Layer 3 of a small transformer language model trained on English Wikipedia (19 layers, counted from 0, width 96).
In attention head 1, each number of a token's query is one row of weights dot the token's vector x plus its bias. The head spreads its attention over the tokens so far by the softmax of query dot key.

Query weights of the head. A number n stands for (n - 500) times 0.0012.
q0 (bias 0.133): 348 561 549 438 723 443 403 536 487 515 747 390 633 549 468 458 307 660 410 657 512 408 570 602 593 283 505 526 521 562 405 538 471 360 501 498 509 331 418 674 466 605 405 455 442 511 568 244 359 451 553 348 603 428 383 431 465 556 615 679 388 495 496 409 555 405 599 508 456 603 317 605 581 451 480 522 337 616 356 504 345 312 431 641 617 494 620 591 641 501 440 338 351 367 451 501
q1 (bias -0.089): 496 590 614 382 622 557 478 515 607 359 636 413 755 552 361 729 463 602 679 503 480 162 415 690 521 470 609 403 493 413 516 494 507 280 473 518 471 485 368 697 466 638 337 501 557 402 479 606 519 538 477 550 436 111 501 431 517 410 527 481 347 542 465 497 520 525 422 525 459 579 421 496 544 376 325 516 493 511 313 512 309 664 508 446 542 358 675 574 494 633 465 522 509 649 507 658
q2 (bias 0.150): 403 373 327 418 351 592 434 525 560 527 393 355 434 376 263 647 297 496 356 630 344 478 571 356 408 507 492 473 675 438 316 325 579 544 457 497 373 393 341 509 443 605 327 422 569 520 725 215 473 536 528 450 584 477 434 541 519 652 631 609 261 687 590 418 438 491 277 315 364 572 462 468 515 633 364 645 355 569 314 418 451 282 468 573 445 454 657 290 584 625 572 464 432 424 355 487
q3 (bias -0.212): 587 373 733 602 568 447 477 493 512 539 366 702 700 406 608 521 682 519 516 469 659 371 408 568 598 687 459 415 255 534 588 622 789 388 360 719 520 581 409 463 588 447 498 447 750 626 447 520 557 561 457 730 440 557 680 327 412 394 268 467 489 431 541 531 794 440 603 698 666 360 283 634 563 484 457 511 424 431 532 505 760 713 259 326 479 531 539 882 476 649 494 427 552 516 565 538
q4 (bias -0.157): 667 579 502 705 563 391 403 441 698 387 356 300 522 259 580 525 485 450 487 470 507 284 346 435 532 399 546 546 594 439 580 498 383 466 544 552 696 190 634 500 579 333 676 371 563 447 578 760 601 630 444 595 622 316 512 221 429 344 628 457 516 350 469 547 618 495 535 473 660 508 438 466 394 391 396 594 497 547 312 610 479 549 361 497 411 368 670 351 451 263 686 498 555 574 482 305
q5 (bias 0.079): 441 663 403 548 579 643 520 553 482 357 438 610 156 567 494 630 405 602 621 300 475 374 535 376 562 382 623 535 444 491 646 629 371 519 637 432 426 405 330 539 348 536 648 588 343 630 475 469 374 476 554 585 609 508 546 406 522 466 414 561 467 475 486 568 558 460 402 418 484 613 437 313 478 645 433 540 518 383 153 553 368 486 638 373 690 515 536 512 710 734 400 360 481 561 443 544
q6 (bias 0.108): 365 454 80 466 886 425 721 598 399 542 659 527 564 482 427 615 476 634 609 492 470 692 694 745 389 330 430 683 659 450 625 319 682 416 418 359 482 389 316 545 494 474 417 543 647 424 521 397 255 543 303 259 515 514 333 629 447 484 880 414 415 507 590 456 456 417 337 570 287 477 655 769 454 492 560 464 438 542 555 411 439 531 630 606 522 612 481 474 687 339 531 407 581 436 417 845
q7 (bias 0.046): 746 648 720 396 614 589 697 535 586 649 517 535 651 259 149 535 435 476 561 524 510 641 656 463 519 419 602 790 446 522 552 689 397 404 523 430 631 369 334 546 327 511 373 511 467 471 315 391 335 495 557 498 405 727 525 470 677 641 358 600 508 672 396 516 573 613 483 544 463 638 480 519 494 301 687 479 367 622 401 367 555 381 412 305 533 428 386 442 347 401 616 523 431 744 583 480
q8 (bias 0.043): 439 466 239 419 450 473 544 655 436 427 540 303 348 486 665 589 545 286 485 478 484 512 574 337 483 571 478 540 733 272 469 650 535 536 696 445 554 251 676 655 665 528 627 317 479 396 697 596 643 294 388 316 581 507 431 517 603 506 645 478 771 517 476 444 520 669 533 400 516 532 500 545 509 333 241 637 490 445 590 448 407 393 810 464 388 273 511 395 630 374 511 641 670 572 418 458
q9 (bias -0.275): 575 378 541 531 474 550 252 513 547 498 443 575 523 684 470 437 642 448 562 424 670 401 398 653 577 463 568 446 243 205 686 725 580 324 259 663 527 413 442 486 587 488 495 619 455 586 426 642 507 723 593 634 434 316 531 624 303 489 382 382 409 546 507 560 553 400 531 515 664 457 635 267 523 499 422 775 490 358 443 489 549 489 272 584 362 497 743 575 597 573 423 455 495 624 546 454
q10 (bias -0.023): 512 691 343 403 545 449 435 318 405 418 598 319 516 350 640 403 387 274 430 369 541 588 540 447 548 632 496 601 584 667 600 557 509 332 506 542 492 339 661 167 575 527 450 706 544 286 361 675 639 626 435 497 391 579 638 496 502 562 474 332 591 270 543 501 615 492 547 425 600 219 634 606 557 454 446 516 456 546 522 396 542 477 520 602 673 591 569 521 533 469 438 586 607 447 728 490
q11 (bias 0.141): 670 463 470 581 591 374 458 67 571 577 360 576 737 531 427 443 670 623 482 534 268 455 472 362 588 472 549 511 564 486 354 551 461 480 721 570 695 437 377 504 458 476 435 487 433 716 646 334 443 297 314 563 437 574 510 563 394 721 483 553 285 343 641 600 267 235 432 369 559 572 507 460 126 539 521 322 407 498 382 886 795 667 629 521 511 297 296 284 476 287 600 797 437 705 608 454
q12 (bias 0.018): 342 506 347 309 215 284 439 468 571 464 526 842 592 482 611 431 383 422 404 538 475 341 333 415 494 651 599 585 510 570 402 718 807 522 437 462 653 337 558 651 318 493 410 637 540 451 400 577 507 607 660 501 492 651 431 443 547 325 455 534 374 399 464 712 416 557 674 567 407 571 407 557 477 272 444 460 831 432 496 521 312 561 694 568 718 306 579 156 394 287 220 560 651 391 479 516
q13 (bias -0.129): 427 540 444 337 519 597 468 429 443 531 564 369 578 449 481 750 478 566 636 641 428 450 493 329 387 226 426 516 656 362 721 726 233 573 579 435 511 425 649 438 847 217 344 495 275 343 629 452 248 509 436 202 566 318 534 592 486 681 837 543 663 386 554 459 355 814 452 448 628 538 526 698 568 321 545 810 110 767 453 415 451 421 786 551 417 489 690 369 737 346 560 592 483 414 608 326
q14 (bias 0.149): 654 610 498 421 840 638 489 620 365 343 854 505 548 207 110 368 308 741 339 332 482 714 629 335 226 434 375 639 513 555 567 559 451 710 434 664 630 222 538 463 392 700 432 299 371 328 518 418 458 416 514 363 479 576 411 510 689 723 395 745 452 911 607 485 280 275 555 311 499 540 445 467 485 533 772 523 577 554 698 493 312 391 501 472 620 627 362 494 430 134 342 712 522 409 772 460
q15 (bias 0.054): 364 848 676 327 283 565 518 400 765 482 439 386 617 391 539 470 443 425 585 573 421 498 432 523 291 509 466 167 327 489 386 739 554 623 375 463 424 509 667 648 682 456 531 377 640 594 283 440 512 250 680 506 634 508 401 546 313 353 327 342 469 649 402 452 651 618 363 343 717 529 382 406 320 503 550 510 382 461 627 347 552 564 553 492 515 662 441 812 712 612 717 499 597 582 610 385
q16 (bias 0.067): 440 438 519 399 316 436 500 383 684 491 424 447 519 569 309 514 590 272 356 478 535 519 559 391 332 273 479 446 580 290 422 470 615 512 528 582 546 607 533 300 488 467 456 294 579 589 629 332 550 469 568 537 649 721 381 524 492 534 445 533 607 384 540 523 515 505 420 438 509 429 386 501 638 436 474 470 479 536 568 540 405 344 449 418 489 413 707 533 346 550 264 499 520 452 349 360
q17 (bias 0.040): 384 471 561 498 479 504 373 559 427 686 551 470 647 554 618 625 517 454 451 632 392 369 387 516 704 180 631 657 593 472 400 614 383 613 511 500 434 508 411 680 546 553 333 468 315 534 484 445 583 530 509 443 653 474 319 450 430 618 510 475 346 621 465 496 459 638 347 488 563 550 490 660 492 399 392 547 509 708 532 379 427 505 569 390 635 518 433 538 575 425 549 409 576 629 369 398
q18 (bias 0.102): 452 592 568 455 378 470 701 636 534 370 548 646 504 605 379 491 597 505 606 408 620 493 554 523 506 494 487 464 498 572 361 620 526 693 538 600 615 377 546 406 607 618 561 439 136 433 664 416 459 513 609 640 336 353 491 575 615 558 615 401 738 419 534 371 591 638 586 518 404 526 443 548 530 665 544 442 526 486 531 509 505 270 405 536 575 344 724 343 328 425 574 399 655 443 532 556
q19 (bias 0.072): 524 592 622 481 490 700 388 447 566 371 523 332 733 348 408 583 609 366 445 514 484 527 358 360 463 578 514 533 657 483 434 569 475 532 503 490 761 594 584 507 591 485 467 353 447 576 435 379 601 355 602 535 746 476 461 551 682 809 537 419 352 634 521 496 508 463 513 534 536 497 531 800 488 460 404 512 597 776 467 575 432 561 536 476 577 476 488 420 535 450 479 535 530 649 368 451
q20 (bias -0.055): 468 431 545 655 601 565 200 488 619 773 486 523 520 433 642 346 567 552 478 388 561 325 510 527 582 888 522 687 376 450 751 571 337 585 414 669 547 627 474 398 264 539 559 851 448 640 456 491 547 379 444 477 549 451 594 570 594 409 356 524 352 666 482 306 562 196 379 550 489 544 497 370 480 478 510 231 534 403 442 791 433 616 429 488 614 791 414 573 647 621 618 372 412 497 479 359
q21 (bias 0.065): 669 470 334 507 633 503 696 649 488 432 695 458 582 329 509 394 397 429 529 298 482 549 712 581 482 366 609 482 439 510 419 370 594 546 528 289 555 236 547 412 585 466 534 562 572 409 406 422 514 550 658 493 513 573 374 528 419 137 740 591 529 525 311 284 573 384 458 512 459 304 409 436 398 288 486 539 334 712 413 507 613 296 472 611 489 505 597 354 607 398 514 556 385 607 337 592
q22 (bias 0.040): 377 509 319 335 404 445 667 466 505 379 487 316 275 406 494 401 552 435 349 757 375 670 474 622 391 442 508 546 633 529 373 444 486 540 679 497 477 366 550 595 456 605 486 527 593 577 582 304 359 381 543 454 352 381 598 698 600 674 447 307 769 378 389 614 491 604 594 430 643 338 377 566 373 486 459 379 536 538 774 411 447 508 661 569 439 585 550 607 443 374 698 477 509 408 676 433
q23 (bias 0.018): 280 468 380 630 366 415 655 358 389 661 442 342 244 487 511 649 304 392 370 709 332 586 740 417 232 544 501 507 488 325 439 307 280 530 666 481 354 408 506 451 445 575 38 453 593 556 721 402 492 250 572 755 456 668 576 564 516 835 621 571 432 543 297 413 509 744 530 332 227 471 439 402 269 624 452 716 372 349 584 503 488 505 592 540 544 558 418 584 649 574 455 706 430 359 464 505
q24 (bias -0.033): 536 569 847 480 596 484 267 538 538 519 656 477 520 376 401 636 479 468 621 444 605 616 309 326 529 552 412 420 602 662 557 486 420 551 533 421 602 494 547 307 351 386 460 391 676 339 549 606 495 399 429 399 631 536 340 259 410 544 406 486 660 732 612 566 364 500 561 481 431 386 693 432 743 555 572 348 578 516 461 586 475 489 591 517 528 356 455 467 493 554 456 673 607 579 589 222
q25 (bias -0.007): 512 458 576 643 773 536 305 559 438 313 437 455 379 320 518 696 508 426 524 618 606 508 579 591 306 517 456 459 524 387 418 624 396 364 425 692 597 453 488 400 745 662 338 416 481 424 660 718 693 371 347 614 563 311 633 402 557 485 370 644 757 659 381 507 605 582 595 619 446 464 702 264 612 357 505 510 477 382 588 676 247 544 548 335 515 272 589 345 543 447 600 537 572 202 669 347
q26 (bias 0.062): 306 557 384 416 507 307 680 559 434 596 417 420 791 391 366 434 518 625 375 455 550 585 734 639 307 487 552 438 299 399 492 555 257 524 569 452 549 240 480 522 359 436 475 564 608 728 610 323 243 459 655 495 516 637 718 412 504 542 115 630 432 662 483 650 372 635 652 504 522 320 311 393 388 564 316 592 418 555 504 505 621 500 453 702 589 560 628 806 619 527 456 514 531 470 449 377
q27 (bias -0.066): 557 482 487 770 519 434 409 791 500 437 621 520 295 390 748 493 345 479 576 481 367 452 443 666 732 698 621 309 335 785 539 495 583 522 728 781 350 717 270 744 341 437 380 484 560 395 473 579 626 700 520 747 396 441 303 619 487 431 557 368 401 397 390 700 614 577 240 602 373 421 522 417 493 690 403 485 496 529 571 306 618 578 390 477 324 213 367 406 471 440 626 572 490 310 520 422
q28 (bias 0.118): 513 528 431 495 430 619 469 397 560 565 465 808 384 554 348 703 656 410 382 342 447 599 498 355 377 290 337 419 552 697 484 232 544 564 611 549 534 595 426 398 500 797 662 486 402 460 444 438 635 557 251 526 253 170 374 436 407 514 529 374 584 449 474 521 528 343 402 533 590 402 414 637 587 600 638 725 398 299 534 561 575 347 450 403 136 573 607 346 621 408 363 510 571 437 326 477
q29 (bias -0.059): 282 600 386 441 552 594 437 240 331 464 985 528 584 535 544 464 454 528 559 605 546 272 465 580 407 490 553 597 442 307 436 404 459 755 518 493 438 403 635 609 572 372 118 387 634 526 459 416 453 415 346 366 386 510 478 473 635 575 610 265 765 225 431 626 536 525 626 546 430 494 530 555 653 567 221 440 378 582 495 576 357 516 648 307 402 267 685 644 471 623 589 625 444 279 386 545
q30 (bias -0.199): 895 462 563 712 689 702 592 549 619 565 470 400 370 703 566 465 615 479 384 575 512 361 559 592 298 579 635 599 427 661 533 659 740 460 586 562 588 610 613 755 253 360 412 428 564 476 500 577 659 394 493 532 599 484 539 691 341 406 839 412 505 343 370 263 548 598 616 151 384 330 467 261 475 443 535 522 413 429 539 307 423 491 599 610 298 594 624 695 416 469 615 579 395 461 730 534
q31 (bias -0.060): 427 495 473 561 363 567 574 625 516 463 380 591 677 319 617 702 291 212 788 617 254 431 426 581 537 466 711 556 620 399 521 394 671 246 506 222 293 821 207 621 354 406 570 525 462 394 417 593 451 723 599 389 670 640 280 265 348 371 894 308 459 230 214 449 718 497 414 717 711 392 478 345 588 404 531 570 752 316 493 372 507 453 456 482 618 259 501 357 295 619 416 231 268 162 412 559

Each question shows a short text with each token's key, already scaled and adjusted for position as the last token sees it. A number n stands for (n - 500) times 0.0033.

Then comes the last token's vector x. A number n stands for (n - 500) times 0.0086.

0 " &": 416 462 516 448 436 605 622 617 459 331 554 679 448 563 708 525 488 558 482 487 464 420 419 499 241 661 554 606 642 452 333 414
1 " ": 478 419 507 457 434 587 569 583 500 282 522 714 508 574 744 511 511 521 524 458 498 439 480 507 216 608 591 595 763 450 350 361
2 "ec": 545 435 652 356 384 613 567 596 323 354 658 447 498 808 572 521 543 499 577 613 449 535 531 569 270 811 532 513 649 482 583 435
3 "ology": 584 484 602 380 460 565 647 593 507 302 591 681 519 645 635 524 607 484 491 570 452 459 407 489 231 735 551 560 578 465 443 452
4 " ==": 550 512 569 424 454 584 640 602 478 217 569 593 531 527 616 507 554 484 540 547 452 578 376 366 253 707 577 574 604 437 384 522
x: 457 749 345 276 621 589 625 404 596 692 574 663 349 561 507 421 563 416 587 229 380 807 444 261 472 524 529 629 547 477 250 530 412 532 556 422 393 419 316 507 472 624 761 595 538 519 599 610 454 623 364 286 364 377 369 549 431 526 576 519 476 619 577 547 533 362 434 652 528 517 398 539 348 580 518 417 560 477 509 501 446 745 538 485 430 545 409 543 592 375 582 545 542 338 336 670
Which token does the last token look at most, and with what share of its attention? 1 " ", with about 90%

0 " her": 456 490 582 490 485 587 542 555 570 359 597 593 364 607 692 613 417 561 414 641 384 485 455 400 277 629 613 589 640 391 466 420
1 "o": 525 461 537 489 450 547 575 574 485 398 607 587 552 563 726 526 435 465 495 545 399 487 441 527 319 693 553 586 656 454 416 404
2 "es": 544 442 589 493 471 550 595 533 548 364 536 617 448 539 697 482 463 417 534 521 499 495 487 446 349 679 575 555 602 432 400 389
3 ".": 493 488 479 485 495 578 531 576 525 281 528 728 448 515 724 508 497 498 512 502 493 481 493 472 263 546 572 581 773 431 288 381
4 "\n": 516 433 466 395 505 615 557 587 487 220 579 701 472 507 697 556 465 482 511 528 501 529 507 445 227 629 618 564 763 404 290 380
x: 564 491 378 304 571 642 655 600 601 568 454 704 396 631 561 494 363 446 427 221 405 762 478 481 568 460 634 408 586 376 341 516 581 566 553 401 630 641 385 476 485 478 777 527 474 631 503 407 608 689 455 421 493 416 197 468 536 385 512 440 432 566 429 562 447 475 305 657 474 638 277 565 352 532 504 433 618 611 431 562 516 748 344 642 521 307 454 447 565 420 482 398 501 533 313 719
Which token does the last token look at most? 4 "\n"

0 "e": 462 431 568 443 514 505 601 546 479 346 574 593 490 631 733 489 489 500 495 505 472 427 472 414 340 665 568 570 662 447 384 438
1 " Bo": 599 419 659 455 388 506 501 550 432 389 711 469 527 507 700 446 382 548 474 657 451 496 445 495 206 746 532 531 622 431 482 402
2 "g": 573 433 585 394 511 453 585 510 438 378 608 538 496 598 616 410 475 429 541 565 466 443 522 464 329 726 531 630 620 403 507 366
3 "s": 496 498 532 495 474 526 520 559 569 332 529 680 485 543 710 442 536 486 509 475 497 490 446 532 262 572 585 552 741 449 354 356
4 ",": 513 476 500 496 489 586 575 579 551 248 525 729 442 496 734 492 486 529 461 469 534 480 435 488 243 598 605 578 744 416 332 346
x: 548 620 407 407 632 567 747 628 544 585 463 488 425 634 615 551 324 298 397 270 415 605 466 417 526 676 523 473 632 393 322 469 610 464 554 509 643 594 499 504 491 469 767 458 419 593 563 367 652 480 366 546 409 425 325 425 610 702 507 383 430 504 510 616 398 643 492 470 371 606 153 622 400 669 469 356 601 617 418 663 345 777 363 482 529 350 469 468 499 450 525 648 374 436 357 516
Which token does the last token look at most? 4 ","

0 " edge": 391 418 554 525 365 546 608 680 498 376 620 609 488 666 618 601 346 557 450 598 430 450 346 453 186 659 600 497 583 449 492 461
1 "s": 517 473 504 498 467 536 529 584 585 321 515 703 483 527 744 460 489 483 489 466 514 485 444 498 268 584 597 549 734 447 326 348
2 " and": 527 478 490 496 466 529 541 534 565 285 574 697 485 492 768 528 503 492 490 460 462 466 438 470 299 577 547 584 711 449 299 353
3 " ": 503 453 489 479 431 570 567 592 514 283 538 714 515 545 737 515 471 426 524 450 479 483 493 488 237 595 590 609 756 457 354 353
4 "ar": 422 464 567 485 365 582 666 595 513 348 670 587 522 634 605 477 576 515 572 575 413 537 472 565 296 701 550 722 678 584 566 431
x: 468 633 390 306 369 497 442 616 520 560 538 731 486 712 277 593 542 452 474 493 374 515 522 382 391 446 625 651 414 375 399 658 348 596 661 509 531 395 512 715 663 406 624 139 478 338 614 324 518 538 434 616 408 398 513 600 529 626 466 510 595 492 717 526 317 339 527 563 501 415 323 586 431 607 514 454 624 519 718 456 598 679 524 617 404 608 483 500 537 277 442 392 287 498 603 469
Which token does the last token look at most? 3 " "

0 " plant": 415 445 562 592 372 523 568 547 467 363 590 649 433 609 621 633 385 613 479 600 470 527 433 410 150 743 590 567 609 478 436 478
1 " the": 507 463 535 490 431 539 576 577 556 262 527 750 461 560 726 565 471 519 466 528 476 500 454 469 221 588 609 615 739 434 340 361
2 " next": 658 417 608 309 334 658 608 705 486 269 677 620 322 622 566 560 487 523 453 689 519 558 349 415 231 816 663 522 609 386 544 447
3 " bomb": 615 430 622 462 310 555 670 606 380 381 666 618 527 615 670 635 647 470 507 622 431 535 413 457 154 711 567 530 590 564 471 478
4 " in": 429 387 503 409 369 598 532 669 490 263 600 730 436 594 701 627 481 445 561 553 471 558 518 552 226 672 582 548 668 381 461 347
x: 505 623 274 350 631 510 551 490 712 533 362 491 423 664 574 610 421 517 349 340 367 639 631 577 555 699 692 379 645 272 334 394 525 586 618 489 479 563 371 471 463 466 644 360 511 717 714 369 639 476 456 542 239 507 281 538 459 658 544 408 516 457 500 375 486 536 391 583 436 655 325 534 370 577 589 484 466 582 494 600 441 842 373 642 554 353 425 534 429 464 417 523 365 505 413 560
Which two tokens does the last token look at most, in order? 1 " the", 4 " in"

0 " name": 446 477 525 491 464 548 645 596 504 332 667 662 456 592 531 573 458 525 444 583 436 580 397 441 196 679 629 650 689 369 508 483
1 "ly": 505 436 541 445 436 488 611 532 473 305 597 572 513 563 652 539 423 462 466 529 472 536 463 430 278 759 611 596 591 293 419 447
2 " ": 461 425 513 463 440 578 570 597 511 267 528 711 527 561 715 530 493 484 513 454 476 468 484 494 216 576 590 611 767 441 369 362
3 "flower": 594 399 618 486 372 518 629 611 414 329 607 605 398 673 562 619 582 378 514 632 384 538 443 464 150 703 629 640 551 514 491 490
4 "ing": 503 592 503 449 440 433 571 592 577 327 584 639 471 610 730 512 585 462 537 541 455 512 456 419 275 714 539 605 603 351 392 439
x: 524 442 421 359 556 614 639 464 633 649 607 570 566 507 348 501 465 436 325 364 512 754 597 575 649 616 486 447 690 311 340 364 435 484 630 682 517 345 492 561 514 575 727 299 699 606 566 588 495 510 441 326 322 419 350 428 534 584 504 387 612 404 591 509 304 554 330 550 444 680 227 628 313 607 321 529 474 417 734 540 388 724 505 567 443 422 403 471 606 484 480 472 407 451 458 601
Which token does the last token look at most, and with what share of its attention? 2 " ", with about 100%

0 "t": 513 475 523 462 482 573 503 569 522 293 588 582 446 639 645 534 477 516 517 544 512 435 425 513 251 632 576 570 738 429 412 386
1 "\n": 480 492 482 427 507 610 553 584 478 218 571 699 483 512 693 562 534 569 530 573 506 509 494 449 222 627 628 573 769 415 285 376
2 "-": 482 493 493 494 521 526 535 603 549 202 563 644 471 478 699 558 495 477 538 455 577 476 486 471 254 553 542 529 768 360 312 434
3 " Mar": 529 449 702 447 314 681 649 554 432 296 668 590 468 550 641 569 595 485 556 594 421 502 402 568 160 645 513 615 657 380 570 362
4 "ion": 469 514 561 392 372 496 586 525 502 381 582 557 536 737 595 553 597 453 620 582 447 525 410 515 293 689 581 574 592 359 464 426
x: 504 437 534 500 383 659 863 402 485 603 688 579 445 396 577 428 385 629 380 395 201 687 540 678 591 390 404 340 620 389 331 433 337 470 614 678 487 373 657 575 530 519 593 244 657 557 607 369 542 617 423 476 414 413 409 422 507 609 535 515 617 423 588 663 552 365 516 648 518 664 432 676 355 604 469 525 432 528 492 537 423 601 364 496 403 568 427 525 321 479 330 656 360 336 511 571
Which token does the last token look at most? 1 "\n"

0 " liberal": 414 465 637 549 365 544 680 593 406 303 688 511 530 656 577 566 427 561 333 651 436 526 315 507 223 745 544 573 565 502 503 422
1 "ism": 576 502 583 536 373 539 590 521 462 338 637 570 492 596 652 563 421 449 400 648 476 573 386 483 213 735 511 575 591 445 455 383
2 " against": 494 432 546 481 435 473 601 566 523 305 634 609 429 572 708 594 529 502 516 569 410 534 381 511 305 715 563 586 593 464 441 449
3 " institution": 571 422 646 455 384 506 590 550 366 300 608 630 473 555 549 528 587 537 501 654 422 589 307 515 116 637 567 575 621 491 465 443
4 "s": 509 536 538 484 472 519 542 562 560 307 526 660 489 527 718 463 478 469 528 464 496 516 429 495 286 580 572 587 736 430 327 356
x: 554 456 462 296 560 641 629 649 574 514 525 599 493 520 448 622 430 469 358 346 435 803 474 601 539 654 621 472 588 352 472 361 487 468 514 687 660 306 390 522 528 419 681 405 591 495 522 392 586 670 407 468 136 473 499 501 687 633 478 437 564 631 567 525 471 369 401 426 511 616 349 602 343 583 314 380 567 537 528 637 470 706 413 455 559 423 579 512 577 438 297 630 375 262 251 571
Which token does the last token look at most, and with what share of its attention? 4 "s", with about 100%

0 "w": 417 491 517 489 462 624 548 592 430 356 557 585 448 610 651 521 395 490 358 661 450 514 494 485 230 652 541 495 703 403 509 408
1 ",": 489 534 472 476 496 585 570 575 533 243 528 732 447 506 743 501 510 512 477 485 532 469 430 490 247 593 597 570 744 421 321 343
2 " poll": 626 389 640 469 454 616 606 718 334 320 653 618 476 544 614 640 500 486 498 667 355 578 382 551 165 684 614 558 666 529 540 469
3 "en": 605 446 555 440 546 583 538 607 467 377 630 682 567 640 723 477 578 453 581 601 425 484 526 367 239 737 520 586 630 406 467 466
4 ",": 512 481 495 495 503 574 565 564 547 240 536 724 450 503 734 508 499 523 464 473 518 487 430 514 253 597 608 581 739 420 343 325
x: 548 607 400 383 631 552 751 636 526 595 467 539 417 632 646 540 323 318 417 282 433 620 463 381 520 668 498 475 638 376 341 452 646 459 581 499 625 574 486 522 497 459 744 434 424 573 558 342 645 505 350 553 391 421 286 420 613 724 531 385 430 501 510 612 401 657 483 453 359 618 197 608 415 650 469 350 634 604 439 643 355 803 383 498 511 341 497 461 499 437 523 638 389 441 380 488
Which token does the last token look at most? 1 ","

0 ",": 499 535 465 472 494 586 575 580 528 240 524 729 450 516 735 498 517 489 483 488 532 463 420 504 245 596 592 579 747 438 317 339
1 " General": 528 440 607 410 365 551 651 566 455 307 628 627 542 696 659 589 399 559 430 571 423 420 334 532 231 692 560 555 602 430 435 437
2 " Col": 631 373 685 398 395 566 606 606 417 307 700 507 509 658 623 450 448 557 524 593 479 470 345 443 180 691 537 584 665 491 468 393
3 "in": 583 531 616 385 404 571 562 533 435 353 744 629 603 707 623 439 620 472 602 511 461 556 513 465 275 649 548 648 581 416 567 417
4 " Po": 438 432 634 296 425 601 535 618 372 333 759 502 506 611 631 538 610 378 558 577 375 537 442 517 135 776 538 568 610 444 514 393
x: 365 430 528 280 700 390 545 579 649 519 602 492 488 451 414 294 404 569 352 282 465 514 455 503 477 488 471 561 611 413 347 332 428 727 672 301 524 471 310 562 710 640 407 573 495 530 422 495 624 378 443 445 349 528 435 308 617 461 576 521 478 608 736 589 708 542 576 653 428 751 366 558 495 502 602 464 373 566 452 646 467 810 379 661 485 325 496 547 602 465 439 581 403 587 339 398
Which token does the last token look at most, and with what share of its attention? 0 ",", with about 100%

0 "flower": 415 399 538 580 395 529 569 547 454 353 562 630 357 594 612 611 387 583 433 599 460 497 471 423 193 731 601 596 540 463 445 470
1 "ing": 506 461 523 490 453 444 537 578 575 341 571 630 460 553 748 495 410 420 525 559 480 521 441 388 276 716 547 576 595 333 369 430
2 " ": 480 426 498 467 448 576 553 587 531 297 519 728 486 548 737 530 485 472 515 463 482 462 498 479 227 587 587 592 746 444 350 361
3 "s": 509 491 554 469 425 558 580 609 559 311 540 675 485 612 679 507 522 460 511 497 479 502 423 553 246 590 565 574 735 492 357 356
4 "hr": 478 498 620 428 406 568 555 541 372 308 618 580 482 715 533 507 632 483 531 636 452 566 532 403 175 732 583 524 661 488 459 462
x: 438 342 325 356 446 582 488 543 343 534 532 769 676 584 378 464 444 506 398 430 630 677 372 382 444 510 592 641 616 352 400 436 336 473 695 508 412 595 402 589 416 714 621 606 581 372 428 428 558 633 484 484 427 559 588 377 550 622 218 643 580 368 654 528 565 349 466 706 445 524 266 673 376 617 526 471 387 621 479 548 329 821 535 506 528 350 494 477 405 351 669 495 497 471 436 541
Which two tokens does the last token look at most, in order? 2 " ", 3 "s"

0 " part": 476 516 628 514 383 562 526 560 451 299 721 573 531 605 562 581 332 513 393 682 426 585 422 500 216 730 658 491 619 416 567 373
1 "s": 531 488 539 469 455 533 508 532 577 355 549 670 494 581 700 456 479 486 486 502 509 511 462 536 285 610 580 565 738 465 355 358
2 " of": 556 524 512 471 404 527 528 587 525 249 553 709 409 529 694 529 545 530 510 494 480 504 400 553 273 593 580 534 688 392 420 320
3 " the": 514 479 548 481 443 548 599 597 555 262 522 758 457 525 687 541 518 511 473 526 471 486 437 482 218 592 606 607 738 433 380 352
4 " ": 529 476 500 454 460 560 544 586 514 283 541 702 509 545 727 513 479 412 526 449 477 483 484 490 222 605 588 595 745 428 358 363
x: 505 610 395 278 540 679 623 656 661 606 466 455 490 583 513 539 497 390 363 289 379 748 470 458 495 468 621 452 635 348 287 458 581 608 547 451 645 567 417 576 479 508 556 628 459 624 653 287 644 608 413 454 377 371 329 527 515 580 561 356 332 547 576 536 493 644 444 519 561 700 222 589 311 529 361 318 573 621 565 508 449 854 501 563 477 397 572 438 445 336 349 553 380 538 387 528
Which token does the last token look at most? 3 " the"

0 " two": 367 468 556 364 478 622 594 609 507 220 595 621 420 574 614 449 414 582 369 624 424 367 307 493 252 815 741 438 624 369 472 449
1 " days": 595 504 609 386 346 644 599 621 436 226 731 648 446 542 535 550 425 530 400 667 529 426 341 466 162 729 695 472 509 459 580 482
2 ".": 501 497 483 489 483 574 537 577 523 270 524 722 463 514 734 505 501 506 501 498 499 483 478 469 255 547 585 593 781 450 295 372
3 "\n": 484 440 476 401 498 608 565 579 479 208 578 691 483 505 703 546 472 526 506 538 509 524 492 437 221 629 614 575 758 420 304 370
4 "-": 512 512 483 499 483 530 542 599 550 209 583 649 489 500 706 539 498 478 535 466 573 491 475 472 253 573 546 535 760 380 328 412
x: 565 594 368 325 563 748 656 644 649 597 407 597 452 649 714 577 376 383 369 272 555 686 433 532 605 515 528 372 596 316 316 501 507 578 553 600 528 450 481 492 440 430 634 633 520 473 594 394 706 584 347 536 419 471 319 445 471 504 522 323 489 458 430 514 442 513 562 517 462 575 288 622 342 640 311 273 563 719 592 481 490 807 400 594 421 472 527 589 521 450 379 517 303 580 279 467
Which token does the last token look at most, and with what share of its attention? 2 ".", with about 40%

0 " design": 394 531 530 527 426 533 588 596 551 352 685 591 462 612 560 610 375 526 361 631 446 575 369 467 171 701 538 583 686 483 483 500
1 "ation": 579 537 559 428 428 490 543 563 536 357 622 603 471 643 543 574 423 446 482 612 489 526 368 437 178 730 563 607 695 432 476 474
2 " for": 564 434 504 454 418 468 581 602 498 289 604 681 343 572 715 537 475 532 548 509 477 494 431 531 283 693 608 560 601 390 424 502
3 " professional": 567 401 604 503 383 529 647 582 421 272 659 545 401 637 597 596 551 474 490 601 440 475 386 478 178 740 581 557 576 448 516 492
4 "s": 496 537 527 500 463 525 543 576 558 318 532 693 481 534 714 451 508 478 513 464 494 520 448 492 265 569 565 571 749 432 334 363
x: 556 449 465 340 602 635 634 641 582 522 508 610 506 534 477 615 431 464 343 339 464 787 493 593 547 669 642 453 623 321 469 375 485 447 550 666 652 333 401 506 538 402 700 394 547 499 522 382 588 650 395 482 126 435 489 499 682 639 476 431 572 607 564 558 476 376 410 380 547 611 322 576 381 576 310 365 539 527 518 645 456 738 438 476 531 398 588 507 590 428 283 560 419 275 258 589
Which token does the last token look at most? 4 "s"